Layer 4 of a small transformer language model trained on English Wikipedia (16 layers, counted from 0, width 128).
Take only the direct path to the model's output, skipping the later layers: a vector added to the residual stream pushes a token's score in proportion to its dot product with that token's output vector.

Output vectors of the tokens that the questions are about. A number n stands for n times 0.02.
"han": 0 14 -6 16 -18 -6 29 6 6 -9 -8 -21 0 27 7 2 -23 28 -2 19 9 4 -9 2 4 -7 26 3 76 11 -41 -7 -20 12 -29 2 41 4 21 -4 -45 42 20 32 -2 -1 -22 -25 0 25 0 -16 -8 -6 81 -7 17 7 24 -8 -26 6 8 6 1 2 26 -10 -23 -19 -6 -30 28 -10 -7 24 -46 7 -11 31 -12 45 46 -12 6 -10 3 -9 -49 43 -1 -1 3 -2 -15 17 -30 29 -10 -2 -17 -11 5 -3 4 -36 -81 16 -10 -18 -15 7 -20 16 -40 -11 20 -24 19 2 -27 0 16 6 -17 6 -15 -8
"apan": 1 1 18 -20 -35 -17 43 -15 22 10 16 -10 -5 1 10 16 2 -21 5 46 13 -5 -14 -7 3 -13 10 -18 85 -1 1 -9 -28 13 -2 -10 8 27 61 -12 -9 -5 -18 17 -21 -20 50 7 -8 5 -27 -16 -13 -10 10 18 17 -3 10 2 15 18 -22 19 -14 -14 8 4 28 16 -29 -26 -5 21 27 -22 -16 1 43 28 -6 47 70 -33 6 -55 22 0 -46 25 -32 -24 -11 -36 -23 7 -22 34 -40 -8 2 29 10 20 25 -6 -84 0 7 7 -5 6 -39 3 -25 21 38 -17 34 -15 -39 33 13 15 -1 -3 -32 -25
"per": 1 34 -12 -1 3 8 18 -26 17 12 21 -20 25 10 -3 -8 7 -2 14 -8 3 -19 -6 9 19 15 21 -19 53 27 -25 14 10 20 -6 -12 4 -29 5 8 -1 21 15 51 1 23 22 -11 -17 64 -19 9 26 2 30 34 13 27 -27 -23 3 -12 -14 -19 3 5 -13 11 -2 8 -7 16 3 -12 1 2 -29 11 -27 -21 -9 22 -1 5 -7 -31 16 3 -45 -28 35 -47 -27 8 -6 -7 -58 -19 -19 -49 11 -31 -2 -6 3 -16 8 3 9 14 -10 21 -24 -2 -43 8 66 -16 -11 -58 26 -27 -19 -9 -10 27 -2 -35
"ution": 1 -2 54 29 -16 -9 34 -9 17 48 -8 -19 -43 -16 -2 22 -15 14 1 39 34 -19 -11 -2 41 -1 -5 -27 49 -1 -15 25 16 19 24 -27 42 -27 9 -3 -40 -9 7 26 -22 -1 51 24 -7 17 -37 -22 -22 14 24 36 -16 -6 5 -5 20 31 -22 59 -2 33 7 25 -59 -4 -26 -13 10 -11 34 -6 25 1 12 44 -5 41 26 -16 -1 -31 32 1 -48 -12 -53 -31 -14 13 -33 -8 -48 41 -40 -46 10 -24 23 -14 21 -29 12 5 -22 -3 -14 -26 -35 -32 0 4 -14 -18 7 -3 6 24 7 -30 55 6 -11 -18
"ities": 1 -17 -41 17 -11 -9 18 -6 17 -23 2 1 -14 10 -5 30 14 32 -11 11 -15 1 -15 10 5 -31 -14 -11 63 41 -4 -4 -8 -1 8 -1 -62 -23 -28 -43 -14 0 0 -5 8 20 58 8 -10 69 2 -5 4 -23 -5 46 -1 3 -13 -3 20 7 -11 63 -24 21 53 -11 -23 -2 -29 -57 -18 -14 -13 25 -17 12 33 12 15 21 24 -27 13 -68 15 5 -23 51 -54 -61 15 23 -12 -8 -23 52 40 -26 18 -34 31 15 -30 40 -5 -21 -3 -29 -36 22 -9 -19 -22 -4 45 -3 23 23 -17 -57 18 -22 -7 -8 -24 -13
"ages": 1 2 1 27 -4 -16 2 -4 18 17 -21 -6 -9 53 -6 21 19 15 9 11 1 24 -10 -6 7 -18 -13 -24 92 -7 18 30 -11 33 -3 -13 -8 -6 4 4 31 15 -2 -12 18 -16 2 -7 3 62 10 -9 27 -2 -5 29 18 6 25 -45 -5 33 1 -4 -3 -14 45 20 -15 0 -7 -3 -42 -18 12 9 -14 3 60 -29 35 27 -22 -36 9 -41 19 -10 -68 15 -36 -36 -31 -29 -45 -3 -2 -9 -26 -58 -8 -23 -14 9 1 19 -25 -8 -13 33 -6 -19 -15 -11 -16 16 40 -23 6 19 9 -8 -19 -15 -3 -7 -14 23
"ollow": 1 -10 4 19 -23 29 3 -26 41 -14 -18 47 -47 14 13 -5 -17 -2 37 9 48 -15 13 26 5 -14 39 1 59 -6 -10 -21 -27 17 28 -6 8 7 26 7 -12 -6 -15 0 -28 7 1 29 -44 53 -17 -35 25 -12 12 37 -38 11 19 -14 -12 -1 4 -1 -9 23 4 35 4 -3 -14 -5 8 -2 -2 35 -3 30 45 -2 4 83 35 -11 16 7 -9 12 -27 25 -1 6 -2 20 -36 23 -25 3 -45 21 -8 57 62 -6 -15 28 6 -25 5 11 -10 -40 -8 -46 -1 8 27 5 25 -40 -10 -36 15 2 -9 -8 3 -19
"]": 0 9 -9 36 21 -4 -6 -51 10 1 -16 -1 -32 18 -5 -49 -29 -29 37 -7 52 -17 -26 1 10 -25 14 -68 32 -26 2 3 -48 12 34 6 -39 3 8 -38 -45 33 4 -9 22 10 28 -28 -26 20 -18 -12 3 23 35 -39 -1 -21 -14 32 3 25 -1 18 27 38 -9 14 -32 -25 21 36 -13 15 32 -2 6 46 42 -3 11 41 7 -37 1 6 17 -17 -92 -7 20 -21 -18 -11 12 -41 -41 21 10 10 -1 -5 16 25 78 28 -4 2 33 11 -27 25 -27 19 4 -7 4 -15 -22 21 3 -21 51 -13 18 17 -17 -41
"em": 0 22 -40 -1 3 -9 -1 -6 6 25 14 16 4 -19 -9 8 2 -21 -11 5 12 -27 12 24 -19 -1 -4 11 60 -19 -33 -14 -6 2 -10 24 -38 -17 39 -19 13 -19 33 11 -20 49 -2 -12 -7 37 -30 7 -7 -8 -24 -13 1 -2 -3 -6 -8 -50 3 12 0 16 25 6 -6 -14 -4 -1 -10 -10 -3 -3 17 -18 12 15 -17 12 19 1 -23 -28 -13 -20 -29 -21 -13 1 3 -10 -58 -3 16 -8 -17 -1 13 -10 38 18 4 39 -15 -8 -10 -14 -3 0 8 24 -42 -4 23 -7 -9 3 25 -7 -2 -1 -19 25 9 21
"ice": 0 17 -14 -12 -10 -1 -6 17 6 9 -4 13 12 -28 22 -24 -30 15 38 -16 -41 -21 -20 -2 11 -8 18 4 72 11 -9 -21 8 63 33 -31 -24 -2 21 12 5 5 0 -5 -11 -4 42 -10 -8 12 11 11 27 27 -38 9 35 41 12 -8 -8 -17 -19 21 -15 -5 -33 -9 -9 1 -6 -15 -6 -16 -10 -21 28 -18 9 10 11 27 12 -33 5 -32 40 -45 -48 -25 -9 -6 0 13 6 14 -15 -3 -16 22 -1 -6 -5 -3 18 -5 -39 -22 -12 -24 -51 18 -16 -13 -17 7 1 -12 -21 -7 22 -14 60 -7 30 -21 -5 27
" be": 0 3 4 9 8 -3 -8 -15 1 15 11 0 -19 13 -21 15 1 -11 11 5 6 -20 2 2 1 35 15 -12 -3 -25 -6 10 -18 12 6 -2 12 28 28 3 0 -7 3 -32 -15 -6 4 8 -14 34 9 5 24 -7 3 32 3 3 15 3 -11 2 -13 -5 8 10 -14 21 -41 -15 0 -5 -13 -7 -6 28 24 -22 28 12 -12 -7 1 -2 -13 -11 -12 -17 -51 -6 6 4 -13 -25 -24 -11 -63 7 10 23 -11 2 5 -2 29 9 -12 -10 24 -3 -14 24 12 -21 -1 8 -19 6 18 6 11 -12 0 -20 -7 -4 12 5
"hen": 0 7 36 0 -30 10 -23 17 12 11 -10 1 -24 18 -2 1 -3 17 20 37 4 27 16 40 1 -3 18 12 84 -21 -22 23 -43 -16 -34 -3 -15 -31 34 -11 -53 -3 27 4 1 12 2 -15 -35 28 -5 13 -31 -25 32 43 15 -10 17 4 -12 52 18 17 32 -26 6 17 6 -28 -32 8 37 16 15 -9 -21 18 24 5 -22 32 -5 -38 4 15 -19 -32 -79 14 2 5 5 -14 10 -2 -26 0 12 23 6 6 3 7 15 18 -36 17 1 3 11 -42 3 34 -23 -25 44 -1 28 -40 -1 -12 -5 -4 4 -15 -35 -7
"ient": 0 -8 -25 -18 -72 -1 9 -31 23 -1 10 12 -22 -4 2 39 22 -1 26 3 5 7 -4 1 0 2 -19 3 51 17 -2 -11 -2 -2 18 -29 15 -62 52 28 -47 -12 -19 8 -2 4 -26 -7 -19 21 -10 23 -30 2 -10 30 -4 -25 20 -14 33 13 4 15 4 19 -25 2 -11 35 -23 -36 -12 3 -2 9 -6 14 2 22 26 21 40 -53 0 -52 16 -29 -69 15 20 -16 -8 -10 3 -36 -38 23 -30 -2 -18 -3 17 -6 -17 -10 -2 31 8 -17 -34 30 -15 -11 -8 -1 17 -23 16 -7 25 -6 60 -38 -3 20 4 -31
" three": 0 7 10 14 10 -22 20 -7 16 5 -16 13 -23 12 10 1 -26 0 -7 -10 1 -21 -30 -5 14 -19 25 -39 -1 0 -6 -10 2 11 18 -8 -29 6 19 9 27 3 11 -10 -24 -17 10 -10 8 5 -10 3 24 -14 -7 29 22 -3 -12 1 15 -5 0 9 24 0 13 7 17 5 -20 -11 24 -7 -2 12 30 31 14 -2 -6 -11 2 -6 19 -49 25 5 -37 9 12 -22 -9 -12 -32 11 -39 8 8 -2 3 19 -4 20 17 4 -10 8 4 11 -23 2 4 8 6 11 -5 3 8 15 12 -42 -13 -5 22 -4 -48 -7
"ordin": 1 20 15 5 -30 -20 6 -56 39 20 -12 45 -41 26 -22 12 -11 20 -24 8 -10 11 8 -7 15 -23 2 -3 67 1 -15 5 1 41 12 -5 -5 -40 12 13 -32 0 15 26 -25 -26 60 -12 8 53 18 -12 -6 14 36 15 -12 34 22 -36 18 -10 2 -13 -10 15 28 -12 6 -35 -18 10 -7 17 -15 26 -24 -14 18 10 10 24 45 -12 12 -83 14 0 -44 1 9 -9 -20 1 -23 -4 -38 18 9 -18 17 10 -19 -6 -19 -1 10 -11 -46 -10 7 -17 5 -18 9 -5 37 -20 -6 9 17 14 -5 -4 23 -47 -48 19
" known": 0 -13 -6 -8 8 2 -5 -23 12 -27 -16 -11 9 2 34 14 -32 19 20 20 15 -26 -13 -30 31 -45 -4 1 28 -1 -17 21 -27 -5 -23 -4 -13 -2 22 30 -39 4 -13 23 -47 14 33 -13 15 23 27 15 25 13 -19 19 2 -2 8 -11 11 -14 -12 26 3 1 23 31 -15 6 -3 -12 19 8 29 31 17 12 9 21 -2 0 12 -20 8 -22 16 -32 -55 47 15 -23 -14 -22 -6 -6 -94 11 -35 -7 -16 17 22 1 46 -38 -20 -9 -15 24 5 -12 -26 8 6 -13 34 -8 31 4 20 6 -5 -1 7 -9 1 3

Each question shows what one neuron of this layer's MLP adds at an activation of 1. A number n stands for n times 0.0066.

n514: 26 2 17 -3 -23 21 -6 -12 20 -14 15 -12 25 -6 -3 -7 -11 0 -12 -14 1 0 16 31 -13 11 10 0 15 -15 26 -37 21 -4 6 8 0 22 2 -9 25 13 14 0 -14 -4 -31 -8 16 -15 -8 -3 2 -13 2 19 5 -12 22 -19 8 5 -1 -33 9 6 28 7 0 14 -13 -32 23 9 18 -5 -18 1 -10 7 14 31 3 -12 6 20 -24 2 -16 -10 16 2 -29 -6 4 6 -4 -3 23 14 10 -4 0 5 -1 -6 0 11 12 -15 -19 -12 1 -6 -46 14 -3 -15 5 -9 23 19 -22 -3 -9 28 2 -21
Pushed up most: "han"

n473: 23 -4 10 -16 -4 0 9 4 -15 0 4 -20 6 4 -21 -20 -2 7 -6 -13 -6 18 15 5 -13 16 27 4 26 2 -12 1 -10 5 10 -11 -3 0 3 -10 -4 1 36 -4 -16 -7 11 -3 -2 -8 -21 11 -36 7 -2 -13 -15 -8 4 -11 0 3 8 11 12 -2 -8 -9 6 -22 -17 25 22 3 -6 9 6 -12 0 -4 -18 -3 10 5 -5 27 -32 21 0 13 -2 -8 3 19 -12 -3 19 -26 -10 -7 4 2 -12 -14 17 -4 -4 8 -4 -28 -3 -12 -1 -1 -35 -11 34 -11 -8 4 -19 7 8 16 -2 -10 16 15
Pushed up most: "hen"

n754: -14 -12 18 -13 -5 -4 1 6 -8 -18 -12 3 8 20 5 26 -13 18 13 10 2 11 2 -28 1 -7 23 -30 -30 -16 -48 20 13 -13 11 -4 -4 14 1 18 10 7 -11 -3 -10 4 1 -8 -19 29 27 -13 6 -2 5 20 -5 9 -4 -16 1 1 8 -22 0 2 0 15 -44 -21 11 9 3 -22 1 16 5 -8 -13 -8 -4 -6 -34 26 -1 -5 1 31 19 -27 0 1 8 32 -12 5 -22 -8 39 0 4 -1 -10 19 -10 27 -18 -17 14 19 -9 31 5 22 -5 27 -36 -35 14 10 -1 0 -11 19 0 5 16 3
Which two tokens does it push up most, strongest first? " be", " three"

n656: 12 12 -34 -3 8 -10 12 16 -9 28 4 8 -5 -39 -2 -9 23 1 2 -13 -3 -6 -5 29 -31 23 12 1 3 -2 -5 -16 -3 2 -11 5 5 -1 24 19 2 -3 8 10 37 15 -1 0 -2 -1 -13 -2 27 -6 9 -13 -5 -13 13 -4 10 -17 22 -18 9 7 -1 14 8 -14 12 44 -9 -20 -22 4 -3 7 10 24 -10 35 22 -10 -13 -21 -20 26 -5 -28 -1 14 -3 -30 32 -12 13 -27 -10 -15 -9 9 -5 31 19 21 31 19 -17 -20 16 30 -14 42 16 10 3 42 -1 -14 47 1 -13 -6 -3 -10 5 -5
Which three tokens does it push up most, strongest first? "em", "per", "]"

n596: 0 0 0 1 0 0 0 0 0 1 1 0 0 0 0 0 0 1 0 0 0 -1 0 0 0 -1 0 0 0 0 0 0 0 0 0 0 0 0 0 -1 1 1 0 0 0 0 0 0 0 0 1 0 1 0 0 1 -1 0 -1 -1 -1 0 0 0 0 0 -1 0 0 0 1 0 0 0 0 0 0 1 -1 1 0 0 1 1 0 0 0 1 0 0 0 0 0 -1 0 0 0 1 0 0 0 -1 1 -1 1 -1 0 0 0 0 0 0 0 0 0 0 -1 1 0 0 0 1 0 -1 1 0 0 -1
Pushed up most: "ution"

n424: 12 1 2 7 42 -1 -18 21 8 14 11 20 18 -13 -2 6 22 -37 -4 -3 -31 4 14 -14 -5 -12 0 -13 23 9 -27 3 29 6 14 31 0 -17 3 14 25 -5 12 -11 7 14 -7 -19 -17 6 -4 -16 13 15 -32 3 -3 8 6 16 -5 -34 9 -1 6 13 -18 -4 15 -14 11 7 5 16 -12 -16 -3 -13 5 2 21 -34 -18 3 -2 0 15 11 2 9 -28 -12 -6 3 -10 -5 -13 -12 2 4 9 -25 -3 29 21 -9 -2 -18 4 -1 0 2 -28 8 5 -10 -21 8 -8 4 -7 -3 2 -2 0 29 6 -1
Pushed up most: "em"

n396: -1 0 0 0 1 0 -1 -1 0 -1 0 0 1 0 0 1 0 0 1 0 -1 1 0 0 -1 0 0 2 -1 0 0 -1 -1 0 0 0 0 0 -1 0 -1 0 1 0 0 0 0 0 1 0 0 -1 -1 0 -1 -1 0 -1 -1 0 0 -1 0 -1 1 0 0 0 1 -1 0 0 1 1 1 1 1 0 0 0 1 0 0 0 0 0 0 -1 -1 1 0 0 0 -1 1 0 -1 1 -1 0 0 0 0 1 -1 0 0 0 -1 0 -1 0 -1 0 0 0 0 -1 -1 0 -1 1 0 -1 0 0 0 1
Pushed up most: " known"

n544: -2 15 -7 2 -9 -9 7 3 -21 12 -9 -4 -21 12 2 5 11 13 -6 -17 11 7 -24 -18 23 0 -10 -22 -13 -15 3 -1 -7 -23 14 -8 -7 -2 -4 18 -38 26 15 -6 10 9 8 27 -3 -13 4 -4 -12 -16 4 -16 -8 -19 -1 18 0 -23 -9 -9 12 9 15 28 -31 26 -19 2 29 4 23 10 27 8 -17 -28 -9 15 12 -4 -1 -12 38 -8 18 13 -2 2 -14 20 -3 -1 -5 5 -6 5 -2 26 5 10 -18 19 21 1 2 17 -9 -12 10 -8 15 7 -21 10 -11 19 1 -4 -7 5 0 25 5 6
Pushed up most: "ution"

n16: 28 9 13 27 12 -19 -15 5 29 -7 -1 8 -6 26 -2 -38 0 18 -11 22 16 14 -21 -3 20 -36 4 11 14 11 -20 -3 -25 13 36 29 1 14 -22 -18 -7 21 9 14 22 -1 -21 -4 21 44 -33 -2 -7 -14 -19 11 13 -8 -2 11 11 -3 -30 -3 -10 4 7 19 -27 -35 -5 7 -5 14 24 -20 -12 9 -21 -13 -23 47 29 7 7 -3 -33 -15 -17 -8 15 -1 10 -26 12 -4 24 18 -17 -15 20 15 -2 -10 5 9 -19 5 4 -13 15 23 5 1 -9 -13 -24 -4 -30 12 -1 -12 33 -7 -12 -24 8 7
Which two tokens does it push up most, strongest first? "]", "han"

n87: 2 6 4 -5 -38 11 2 -21 10 6 -4 9 15 -1 15 5 -14 -17 9 -21 -3 -2 -4 9 -22 -11 5 1 0 7 11 10 -18 -14 10 -9 -32 6 -4 -12 -5 33 12 4 -10 -17 9 -1 5 16 -4 9 -6 -3 7 19 2 2 -9 9 17 3 -6 0 0 -8 0 33 -22 11 -10 -5 19 -46 2 22 -8 16 -23 15 9 13 12 5 -8 -11 25 -38 -27 -27 17 8 -28 -34 -3 -21 16 -11 33 10 13 -15 -5 -1 24 13 -3 -7 -15 -8 -3 -10 23 8 -2 -5 -24 -10 20 -5 19 -22 26 24 12 15 -1 7
Pushed up most: "]"

n206: 56 -11 -24 3 -25 -12 -24 -1 9 12 15 13 0 -9 3 -15 4 30 11 -34 -11 22 11 4 26 -15 45 8 16 -4 -22 -18 -27 23 24 -12 -1 -2 -3 16 -11 14 4 -6 -5 -6 -2 -37 -2 17 9 -23 -4 -37 1 -6 6 -7 16 14 8 -7 23 -22 11 9 6 11 -25 4 26 -19 5 23 11 -21 0 -3 8 -13 9 9 38 -12 38 -23 12 20 11 -6 2 -23 -7 19 6 3 8 -7 7 34 11 9 8 15 18 14 6 -4 17 -16 -33 -9 14 15 -1 -9 -20 -9 30 18 -27 -11 7 11 42 -2 6 -25
Pushed down most: "per"

n519: 0 0 1 1 0 -1 0 -1 -1 0 0 0 0 0 0 0 0 0 2 0 -1 0 0 -1 0 0 -2 0 -1 0 1 0 -1 1 0 0 1 0 -1 1 0 0 0 -1 0 1 0 0 -1 0 0 0 -1 -1 -1 0 0 0 0 1 0 -1 -1 -1 0 0 0 -1 0 -1 -1 -1 0 0 0 0 0 0 0 0 0 -1 1 0 1 0 -1 1 -1 1 -1 0 0 -1 -1 0 -1 -1 0 1 1 0 0 0 1 0 -1 1 -1 0 -1 0 1 0 1 0 0 1 0 1 0 0 1 0 -1 0 0 1
Pushed up most: " be"

n196: 28 -17 -7 -16 -4 22 6 -8 37 -4 9 29 7 -4 22 53 9 -15 7 0 9 3 16 8 -7 4 -1 -14 -5 17 -19 -10 3 10 0 34 -16 -19 -6 26 -5 11 -16 -32 -17 16 -17 -4 2 27 23 7 15 -12 19 -22 2 42 3 -7 -5 4 -12 19 -27 9 -3 7 1 9 -17 -16 -19 3 26 4 -24 0 3 -2 7 8 -22 0 14 -30 -7 -11 36 -21 18 0 15 16 14 0 -10 -10 32 -2 7 -4 19 6 11 2 29 -15 13 -23 -26 22 -24 -8 13 8 -12 23 32 -2 1 -2 37 -15 21 -15 8 16
Which two tokens does it push up most, strongest first? "ities", "ient"

n431: -1 7 2 -2 -14 -17 -1 7 17 -14 -19 -5 22 16 -20 6 -12 -6 -15 5 -33 -19 32 -10 -3 -6 21 -7 -5 -25 -7 1 13 -7 -22 35 9 -17 19 5 12 21 22 15 18 6 -34 -1 2 7 24 12 10 -9 -9 20 -13 -4 4 -13 11 -7 -37 -9 -5 5 24 -11 26 -37 14 -2 -7 -18 11 -12 -40 19 9 -3 -9 36 2 45 -1 -16 -13 7 -1 -5 4 1 -24 16 2 0 14 11 17 0 -20 -6 6 12 6 7 -4 5 -23 -3 7 -24 -12 22 -15 -18 -12 4 12 12 -19 -12 -7 -6 6 0 35 -20
Pushed down most: "ice"